Layer 9 of a small transformer language model trained on English Wikipedia (14 layers, counted from 0, width 128). Numbers have three digits each and are written without spaces.
In attention head 2, each number of a token's query is one row of weights dot the token's vector x. The head spreads its attention over the tokens so far by the softmax of query dot key.

Query weights of the head. A number n stands for (n - 500) times 0.0013.
q0: 490519507397453379374423468491530422467344444543535267632448534556345526424750490426632424701614484503513394605380619585513506506503168590540458562372417618717442615679691665403610565443453597400395437474544582453380539373434707507410457640418613462500568566500712477445677575483694567541616432578341420371415541513712503490352259300381535382478684534443354582411461529669604416552675
q1: 539569338531575531506458384446353326516367618577638405348510451277585516506601576450442543497682667522384568420443446579628771460574437539350358522536500476515529484437417297445478544562526503475385415692530386526521338537650402772446461686513400640562599657420433494681438313562592597356303500503562500705563559361518233593455407429424531468628361638382401637557544614535321497594579
q2: 493447573314521587568445380385291525510375279667431461558615483476425396406674478535600531641466531563576472436412513678516325589629447335404652602251494581636479467354467566373519601448536432478553580721442662507515545553577376464490695415343458440503682721381404462369608376490478487466654530714464353485478342659446474506567529639549506350576248437684452320434653516554274440553472
q3: 397562405479505495665659668505570424620466397598497625538416519578432411457563550362460531612556500503469407582544439451622559525460577283390396503663420657485505451356626552516612338481606438580394558453492550468413497464360532514726441453392487550436404508455476337431411495277349460434439633529470394492613489497505382561365497567397459442563352484579513651452566547571622622586427
q4: 421573400716524487331569388589741404523538413542551401558514590534414430451388316662555594494500400443573412633621678513778484713464443405740427487576425445497440557346473376622874656474513500560637451564481696579500548616512555467258375353516428375476467344280494516395510577487325638519503417449430326599478434428307549345448400628583444551432366520573656532497482583382616471490497
q5: 486806563444355523490388232459619563523724414433666647554619500579857385413546354399527506524420452471366707357346360462507617481490400544566507483592603441444426582724686575507461552422548348549558411624417490480484357555522503480444483441463550444562421423550464385308510527422467554478362647533599724513331486618657450580543567591374615341478548661503677610488546513273208350370418
q6: 479532360591475416500509641423390580406396533497512525511311571537574473727438581347581564583367465465450518461660425692449471683318528439500278566525532399353417460450348233649500535457669546512549600562460303521590637358491569648402406420530561234466466605398582387464488596637521351595555291488377544523506426530565497584587755591554595643460661432583527509538574515571629465465467
q7: 537650581538555393513600594447283513375432464382532329447524463562500481543471510410733500576560367426721484304471621688715650463477507460402519627353522362442566476284612455434580661583342497449450575311356562327588477472722562527724596645484451360451662389373506519430447656497650520531358440500530519600688510434574628389513542434382500270621557329667615614529524581610580362513213
q8: 478374418400433518414672388477691488441589328509488232550561510474415443531697736491401636415491554267497506411364669468546488567407395460448445595494539408523645415555484346569485597463664512470481594548570460403503350417482515683500700355497426519480522325368419537737612595534432578621716651482421470579351516348503633439564454422631459418550392620352633586348619451533541455536664
q9: 654390469338437530563589446613292476394398594387497565603629431384722466549514374686511483544419534634559517609593475413433596246550347220556624413511320395365464514358507448564466283557633429657431570448590545614441643646366566414485873448528585339399645356500373476292393647678367514561604669393489455446524425553666702482518402635666429542607460493453652363491561451708321435620784
q10: 448513602434479655629431336546290427377465766529525349546510556479447554403513548604700602610528736570468265571446458666558509402549630438403405449635491431427577513637540563562380320614741431374470442538540545530482462301679705487568327443384380389431497432481439471416461558507420386333357553642560381623708642461652519532580477562375528430331503414549442523468210615608605371494443
q11: 530636612478448516568385401476355494568318381390731470423606416439328468484474439583357531413388268525554648497637506450561535531409288569536541510762578555555515310586601633487468503585600490516623506513488388632403400638481432653688687545416298375422490526594474647476641555408529634683652507433500525429513225507485412348241568651442534487441503510261572516544446350270655611332541
q12: 398351327387485248609449527556567451509565491512494545470340330582325540491607606576631464497581437313421470351534441192575576610506464629532543636389578500421494586429516406484320491487462323543561491595595568522512416446449590541861513583506544691425281808522511482370576491415540639431514392576634518616599647402626506568503681591423348392497461423615578403556360408442510433600399
q13: 573574632313500632464500328544621386688474518489398735527375507571610567551539393535821604416611330370599542590557565648547497572529649641513359614570514611588411511312541486347335493522684547269430709341757315292453579604572650463319529542507514474670522453231633411617343589289504751528470401553378511617397794384375366572249453562571393461507537360607511525535484220482500465444482
q14: 545697391386565591680333430426487325497509487509663710476417549458368695370590535407547451463603494435546546462460396481368515605452513764586574334648311562479541558556728263494463528621464337540529392441323516291368625561515450594530363422626551365544490478513548347500618450596465481491433539475396460611575293710485564509384374602437373550620562461542304497472642547603770404537609
q15: 445345674541473408510503531509623418465428586484568646654436717497409409551513529512561445514485245450600676671434494441697602524237404461497550478562595449533579441531783562500556272442549519332523442513448408458574231457597462409332413519484455580689451449475500327565255374503456606573585275519556640467667601455626471471392506561476537585512536323770561373546351425437357687469481
q16: 341481393573386748503450331654457571589565494317420463454377661534613701493555510554536789465459522407363604623449533450321243649336361437650574536387390543445635490561520506560430586318530712494480363490758571364460484469500471407469592596688510395673621552412441336533490578226516533516500580551607471391313630523531280611386500484534637571528500339483588396404458626609533417548468
q17: 352688456559518555411388667616539406465489509462481503344527373631426506548540491441430570452622375698503586525416390646506346479576749286497404330574500589675541610491611553478441298612429465577438491525452472468529531332745506409427609326277592428477458497487506313497420440596635506509861549608532247440563536554539519617516472462536370500644409331448465434339514569388346531494382
q18: 405473373531538452516383488414315577374537718591521385482592455591576610541509506525641389441446699457475382394620481539544460405610513544201411363660364553541480869586319573294625328307625551494487426534402565570506522563446497596562589577522484415526587678481647620468383519497512472626347340476365503494546567629488447428497600550251503478521461497647682447676606577429446420338522
q19: 199525504454646580861720379268423664250379604695341489514326414446710415580507514479435465558521455698458581676284504485317384438573459631743560496430591588415659430649567581496578419566467661651437600330627471643597554629424625400557456514432576425493534540579510390433273607591511391448543496239493634693393441245371569324594504453479372386572411611323402457542550336557485408394660
q20: 434368491822457441457550465387625573608528442494392469535561528468581449398379555404457609338577503560611458387388570389457306415577567680592461298607604627399568598512583512612569485534544456515333497590699585609388445583553564425594500539482417500312481417362539339380475485379476550600551648617424536280734356643627296341448423503465524473550684560535500592552638558343628581359485
q21: 712519335356381649568580543399534575429477436486365327516547523497316508466475486680483600591402622365558582545494452320635486433469605469574572343448593706619490512536465517494627362586483574541546527337465500557408494571392466598547295431503577641555526461427362639474520813431371440532570405481413497446570350540574474492466537454441441489446389572445517525619402603603311500616445
q22: 615539483517489280471518400503565443573534503312373169591491497511639457308497411526355547433600528358531548445585540598722638547491647626476381422444589373587500444554488489462568506395459544480506519364536437482381713475580371444476301449583453431457685486601513609519479463500379538389620376475491570528709429599748529561526526564593636540445542571420494601521675580580582429466343
q23: 634425644472488457429363491397530369497465567636390516488449434564516440613437558525384407613373369582560397600345236324551450494532493731301693375513375437400470377456470484484383573396553523459417598500638443523572433584571631487391614471510361684503523542568547525512333666356551761315340563519378456506669493650451581584767439650540651583607620589243494803538462468389546390572513
q24: 623474576231532552571415420560363590517570503386474582560229548658421516449665487582601613443403497628474653413418473638610412296530594490481457120541575431689414503401309625422690477296548548428493545352426576630544423490311746455518544691573513580469206564410461576298616513378443432439565555487631510734560524639408406497463624453538497520666531545407399577617509646533558395284444
q25: 379414534537340471357493493574590399514371608439407490510446665615666453677370666480490343448467566583746411520463575392612480542374666483395644500389415510443534399456486546531503563390577424490510442437494453769570493402455551507961273624588507327658458578558512329428521453417466555633550524703608603422419573421481579317480605445439350453590609622337394324412341507363272560553891
q26: 471567241534424431635456478465620545584544611537548485378488376459319632494384503545465373636519578345604411617616503547560475615488318317497424694350542352524584441551530660474458542381632611455347516551508494617529414470574477456358526435640488428455527549640461474532698617430366456442400400739426601527315512494597471506446446407476467474620660379453330583536621409633369531492545
q27: 629577415494575442487477734359536594650558541618640471602463379464529329599581465572478451554445543444637460547619487448323494515711523394342494588558475556625596477528454612407478391355445568423673539441582623581533424494518554308487333341494420517503480288284325466559355525584355673521529422413552503603302396635569407456560284740494524421479438549614271291477401522347778379550628
q28: 423583409519620588457547431426570526441429516362494520627442534395563522385574089442484547459364576606461281376526324426500408631497809616451423666433462426509497645448568526756558252576530530599292584455603601633610367494478578520562391333497467524375635510503500523539507503603653517484434534558379596569364245477364500294288336507655500484572537406567474461409545523532470545558848
q29: 601465471358435704417426377478500523566548375467452287494611531466483309503497405529523592408621462318600503648741493735497613815347500647463555487541510565292464497595541355389442633731486503320503472659538628608559451500326730618354363471658500589506469526569527471580436464554754460342378490558469542405615544450509487358569384407566380661494503435541633470550427441262278261594435
q30: 425545284434451535537435565601600485389514451660395647576535626526506416583358482752417760555423423524449452451425726595558467579691421441557476527397453557313523418524544425531374557453444565649475447413474691379720387618386561638487401587494386736491446488497436545446643518686497568512435500446308399371521274444413278515634472546613553442328579434494534515382534621581332512503388
q31: 357665382454650470356602554562392525355432484428518522488585445677541396472534366598544536517328545558561397622528447278450631512579526266541565463391527553318572625448455433237546512465599313390490306417488581535593211557494481580487557719575550542468636709528415290604582668341550509338716468469455680449618529538506478484650500554547359416426374555474456437584626370518589580518438

Each question shows a short text with each token's key, already scaled and adjusted for position as the last token sees it. A number n stands for (n - 500) times 0.0023.

Then comes the last token's vector x. A number n stands for (n - 500) times 0.0079.

0 "a": 440301535539368561438513274587554440573518349550550752610641696410410399645613535450482322372611
1 " s": 459270433627266757632515274681535461515427360716560726671532581537503366559715462382464287320633
2 "et": 434364345656241730535594280666603555466466488691542648602450604462365366411555565373487279309723
3 " in": 480325317589276737480540373578522471521514325723586678557497720424463418570619556370459332421790
4 " Ind": 431181356618330702553482328604495468505403571792546644564659656557401359524653505461470388315544
5 "ia": 463181334577202655527491366653571550465368437739464639585657638574355489639764478393537410422671
6 ".": 421326446568314599424471417528511597580614336723512640512617747416399436550688510361474349346597
7 "\n": 438301392555312661507463367509547458596696415740512700643612633402370405529585485463439356367624
x: 388402617334577648586331441519577350551516632601356490443526605487624465590522525439555469360404476446547490557556541430423461580675647490510322717516608544482541395587569515382222528515642530160428541567513685468388511497437443438574568534502597337504457631602530644506568263462428372471389552316616406644620500402348494498673548451597541572524521502582549363596605437383456538269607
Which two tokens does the last token look at most, in order? 7 "\n", 6 "."

0 " b": 421253562526369586454503276583565435613501310568573728602635675411384411651587525445416320394653
1 "od": 516133414563299797462474270602567579574390344673604599774589700491423366589551521554355280300711
2 "y": 500330416489232814422388381604575523551481459561592734670471671552384495567524429472466274368742
3 " was": 402329525521278686417528271709641468531441346534455681784551802534530506616435489450515269451746
4 " th": 396255495602357781422455326601535466631439328647518780608412606468340466411485477407360296446641
5 "ro": 533224457584282611699587342433450551596535341595574738644603652475351342474549445337388292398661
6 "wn": 445275473591466732443562323656473491634377209619478599631531659494461351378508401354502276413692
7 " into": 416248490597337715457547320591471502591448302677433642517609697436468425582642490367461307461694
x: 460389267415488533525371466532367318492670650528463535434624602444681536590427532577679450435596498383478607398500484480603511600590446479447248400487516362522654474732458373498236634546607598376497518481524754534459522556445440435544555504332382392484456417497541660594522373546400437504574557433473543631614444446584470447638548556682561466654616565460476334581672460527384243447442
Which token does the last token look at most, and with what share of its attention? 3 " was", with about 70%

0 " \"": 440275531524376584468519318558576445568542355581589727583631675379397415636591563476461310387621
1 "The": 435335319619318729503434412569561522546517395674590691536516667430397330528584518469391173406542
2 " f": 514279313610289777444412398574659539662545424677609721495520553460354425505504426396410336364711
3 "ield": 440247343612213677501491301546677560517409336619487664673431650556397387430546549358359287361671
4 "\"": 499244370593308644387366434722503482460558358578573707607512688521369333484522526462491195336649
5 ",": 346204381590347683525464439610517542590537326572411644651592679430409474525629523333542327259626
6 " \"": 451280403556400680473502430548474581510562404671532653584567743400419412492609537499503267400613
7 "P": 418374217611266703514354431578640494470473464636505751531653679487505453463532455496547260386539
x: 493490450357546549468346484463442426359549439569530496574454684335695567588503552690383438462463405470416578495504644491491568600678576603549328495389677602552641446490616543436416437498639625194482415547463619421585414622494566439633407667463468343279339361427599385520546559497336552525541650396571421594444422385361576558593342417656480638507608436483373479468553516439541540362792
Which token does the last token look at most? 7 "P"

0 "\n": 444306526522385563469520304519588413592565372591559724609634641362380409631595537487447348377611
1 "-": 405298449583392671515502308537562473594485426806494810587545666431439339585699488413538287269621
2 " B": 455231432589259729416487227465578569548455468741542732562561712521379391472672484544567191354655
3 "ob": 567202444548377779402482249394509646588372450758485669553609774586382412506614464446476231319679
4 "b": 460320412607375849388421229459565463627443548602549747526548676575390557468522344412567349351564
5 "y": 530364430560300778414413321469580529517489542629578774609484756512332522515598366521581273314629
6 "\n": 423351472525322779431502361471601424503598552742587696682554695399360431488660514609559230365629
7 "-": 390326494557356698495501375545542463561482457790535822553540696438450340563746525422525278272621
x: 439418420459619542399331508548515454526614717626550397282632616523591606575566451601512469478570395444550423517495570500423583656613538470303294583437495537539609405720471565321303569484711500297488492486481653458462472501576576382608322452494501308555481540500589472545517253529385514553497585444535338737530414533460526465622466501560489654511564400599212227471617477561561400343587
Which two tokens does the last token look at most, in order? 6 "\n", 0 "\n"

0 " (": 409266542553405591458541309600577448602499340614592768598633664397409405649593533448439322406625
1 "19": 337065396659395720514420363533528523690441203761600794616464634448407435496502460515528388440662
2 "9": 449071431648344647471581240483489475714434357744562837578470601623345393366503455438476478421690
3 "0": 364155439720382661452504333561529454691447264745562848515362547584358459455527382364454346364647
4 ").": 458253537598415684440556400533502615677613247742530681492486677445419496544599477391553384275610
5 " In": 488287268546273754517470383481405551812547413756454728587510793382536481492631595399490434301611
6 "t": 453261331652325830554484315447527484635459458786574749625426658362459428521508412424455269339689
7 "ro": 523162219471229634683589306440510531556470439525531775537635510509560364586671455344440353426692
x: 504346511549482461534471518501506283549681519586407549443612620352600420415675427434364541549598423605454483499537686405666485595581546531574303403564684437514599425408357424459335710459593476279486500395406434433349620640435502394743588638565433368400449514642581483449602320428520476417496480434395325665695483418391576644603423609621629567566550462561364402528476512528621272460577
Which token does the last token look at most, and with what share of its attention? 0 " (", with about 30%

0 " him": 444254512556386586405526298638549457562488300512553711609619713433415448614577534439475325383648
1 " in": 509260307621331797458558347521557506587460319711567706611471767389443457565600544450424335460657
2 " the": 419246479577321751509484432605503554506525362645577754561510685362396358643580481474345242409611
3 " for": 602106341590227786481595375508504600657640397891640710642474674548380379468598553375395410412673
4 "e": 554162426638331789540568392711470663487569387618630772535500507566470306518592708309368312472631
5 "f": 507145364645281797611510282602503519671509441597552726541567586490364382512508545447477283445596
6 "ron": 542201416514284702567568317554560646601460402706446777595507528491450304443548501357467339366698
7 "t": 465310349684275718572417274656511547694340290734627701633518549600386388524605600352406246333671
x: 585477404470494530621518463577457494579440541523391569255665604334596551475527461519524449619400283607606555464560600441468531530545421584490308482430606324423492424473592400394429520359623469174672484572579627530511600601417605504408413486351554422527436468529509548454530247540403407486642529647628334779554493531549487490539541470670469319683605630587400514637626352577382478224403
Which two tokens does the last token look at most, in order? 2 " the", 4 "e"

0 " other": 412273524525361576439542328598557425573515338563545716580632668384408427637597535458426338389615
1 ".": 447316429564362600402508433512523603576626353663485610533596703401383444536615537384494354368571
2 "\n": 465328384576302657506435376488562449579712428728518678653596596404346418530566511476424357394598
3 "-": 404414471551329667499498309505531416582555457803470792611536630354406353587692516367500352275617
4 " The": 462403367566263675416500370461520534671614488652539655621484655334396364550633532488382278357594
5 " A": 593336357576223708355416344502580541610600588770600678570519702546325388567553577468458344307507
6 "A": 615315289624232733457376424471706444507600560682647598638558635605428266621604587511418356325540
7 "F": 588271303653278695425363488476688523570501518733540695520577652525406421533684503522484396312587
x: 581333588412590541624456464603576436651526456522570448352411731428503541508434416518408210608517525447519544335490623465540514750553578601414352412402674429554574424503647546363510586539684547381756420528548707435455349402510504441517381581450530399361360397567538466559588292372545467408653636516482288507506352508522527501618580417586487541478359503540292499670563468534426436360704
Which token does the last token look at most, and with what share of its attention? 7 "F", with about 30%

0 "F": 438252515558377544443481292563576461639520362584566732586671679396390427636612494453449343385634
1 " has": 475255491664356594523555243673482508640561444559503703591678708521554406538586479409545307388734
2 " been": 462317531574368706478605305685592463574447271511466706789542771555547432613395498493519293534693
3 " ad": 312278445548316659561497316554498646644413413590449795700603681442449522518407413443420210371570
4 "op": 475253338603297676620495147592562531694320487572506712753552580528531344464507401446486268248624
5 "ted": 399321308526292755509446219626407526598451366592529549597594589574472481560646503417580335352718
6 " by": 498280374539253719417458359547571476563516347625441675565655637414451467620641556419418381370557
7 " the": 417338479522281724405469481657527524534572381596510746528599618368422386668638484446327274370607
x: 426402372382427524458363384481473451545667647572406491400470606409634539523489593543643510523586498384587507506473638441438365664707570437423349468498552421559646394809565479268394443493655505348438546490386639524459418555476513416559569497551389291533340401600451582625569317572333523613433599466531385645510570546495505392691506489598468500480631600460467316488646374508493406453716
Which token does the last token look at most, and with what share of its attention? 7 " the", with about 60%

0 "ge": 430263561498377532411530309601534439587494321561567685606649667430395409649614516432449354402630
1 " of": 452318402554316651414486388564553520629447330647509740540646658496405328636690453439452250421636
2 " 18": 410201416576301672461463438614598481641407330695548690650590692513417423572500490490526335392657
3 ".": 494222402657353554421618363536552553656467354682543658562637714559356359530658455400487310404627
4 " He": 494286449617350559458442312622447457687529327627474755597598778495467393467556478346516311358632
5 " w": 486267434514360695475595292573523435494474212588511644650560734560395403537536441448506350389674
6 "ro": 635237417508245589587547352499510487668462265555679617723518682540495374536513453396446254381622
7 "te": 468435572564342674462559363500486497625580282670556549655504642436476422436587534338584270403682
x: 610475370464627587424391495690433430623529624442264392437592545558684564416507490493591415539261536473528500396631584618570490571611470671487241626411504387524583546630424521492278632435711502321570484385496629473233521563494472459469607673405510337409464482489462615548461299592544490624525595600534593586535475363457505534636465426697477512570443527545509437578521320532508371262316
Which token does the last token look at most? 6 "ro"

0 "ron": 430294547505358558424538269601557440613471318569583752603657634414383402601602528421488328413652
1 "ts": 472333385632278719433457269583499527536385266770551682642562639583389499572720520301526188293673
2 " of": 416345454516320630449508402592543507642405362629559750531650630430393331543697498438420260417668
3 " cont": 563239315600322727529447347607407457555446393716563858533639681474485347480532399395377279413655
4 "em": 479259293640274863618558290702541501511420487643537807580506531495451429623556456302299459421572
5 "p": 407346316540395714542411349645485500558387410624605805515495527516433482509396547244427411345718
6 "or": 417316316550230697587468232646524528606367379637630692526532595508392439600479438421428394387643
7 "ary": 402294463661218677472356403832506465527320331663604690509755556509266436626660469452429230436731
x: 387346317439323510585460422557303483613625616629519432340489534393656530582592562578613521480544449392556506352520622367525476751550543598434339295498546338588529314558518587426317503357537521291550536562538592503534465503448524561413430462512410399398341415555600508470472395660273492505533645557601314725624412527470646504535587445747475466670527702483516467532726419505470431404548
Which token does the last token look at most, and with what share of its attention? 2 " of", with about 30%

0 " d": 433279524541395568457509294579567402609473334575574745619639673399416395640576532445416326402653
1 "ist": 539305411640439767450359434512507378531347362681464748484518678503453435572510415457440243327734
2 "in": 461320383582290813568519267603471519612391524579498764472500530548456359442563518261425450386734
3 "ct": 321313382697347660461347343671446439636395488704442605444525529528416471566646436390402310374782
4 "ly": 410301527564274693482504318717487446538414307538498716577634655509441499509643413421484306420830
5 " a": 393289454585165651453454293658482554601541371639557658657491651488453381661467497405356252298581
6 "p": 455424412653277794563434495441543518651545378563530710707460632579488305628364471376367350340624
7 "art": 331266349546395764642487334652465500588481466601633590672528597636473218482476439431614302277667
x: 584363488449489542581497468437451571622457466647369591328616590294639525479681597515386551503305401487334468301564566434515546554595615500482139285538673488557525628374432497433459561453546660322524391539410631407521486588547551575507527602503537441524517389449653625623554355468413338611515719626370345595423386309581535512488517604535609472618456427563390486617504519626653357301486
Which token does the last token look at most, and with what share of its attention? 6 "p", with about 80%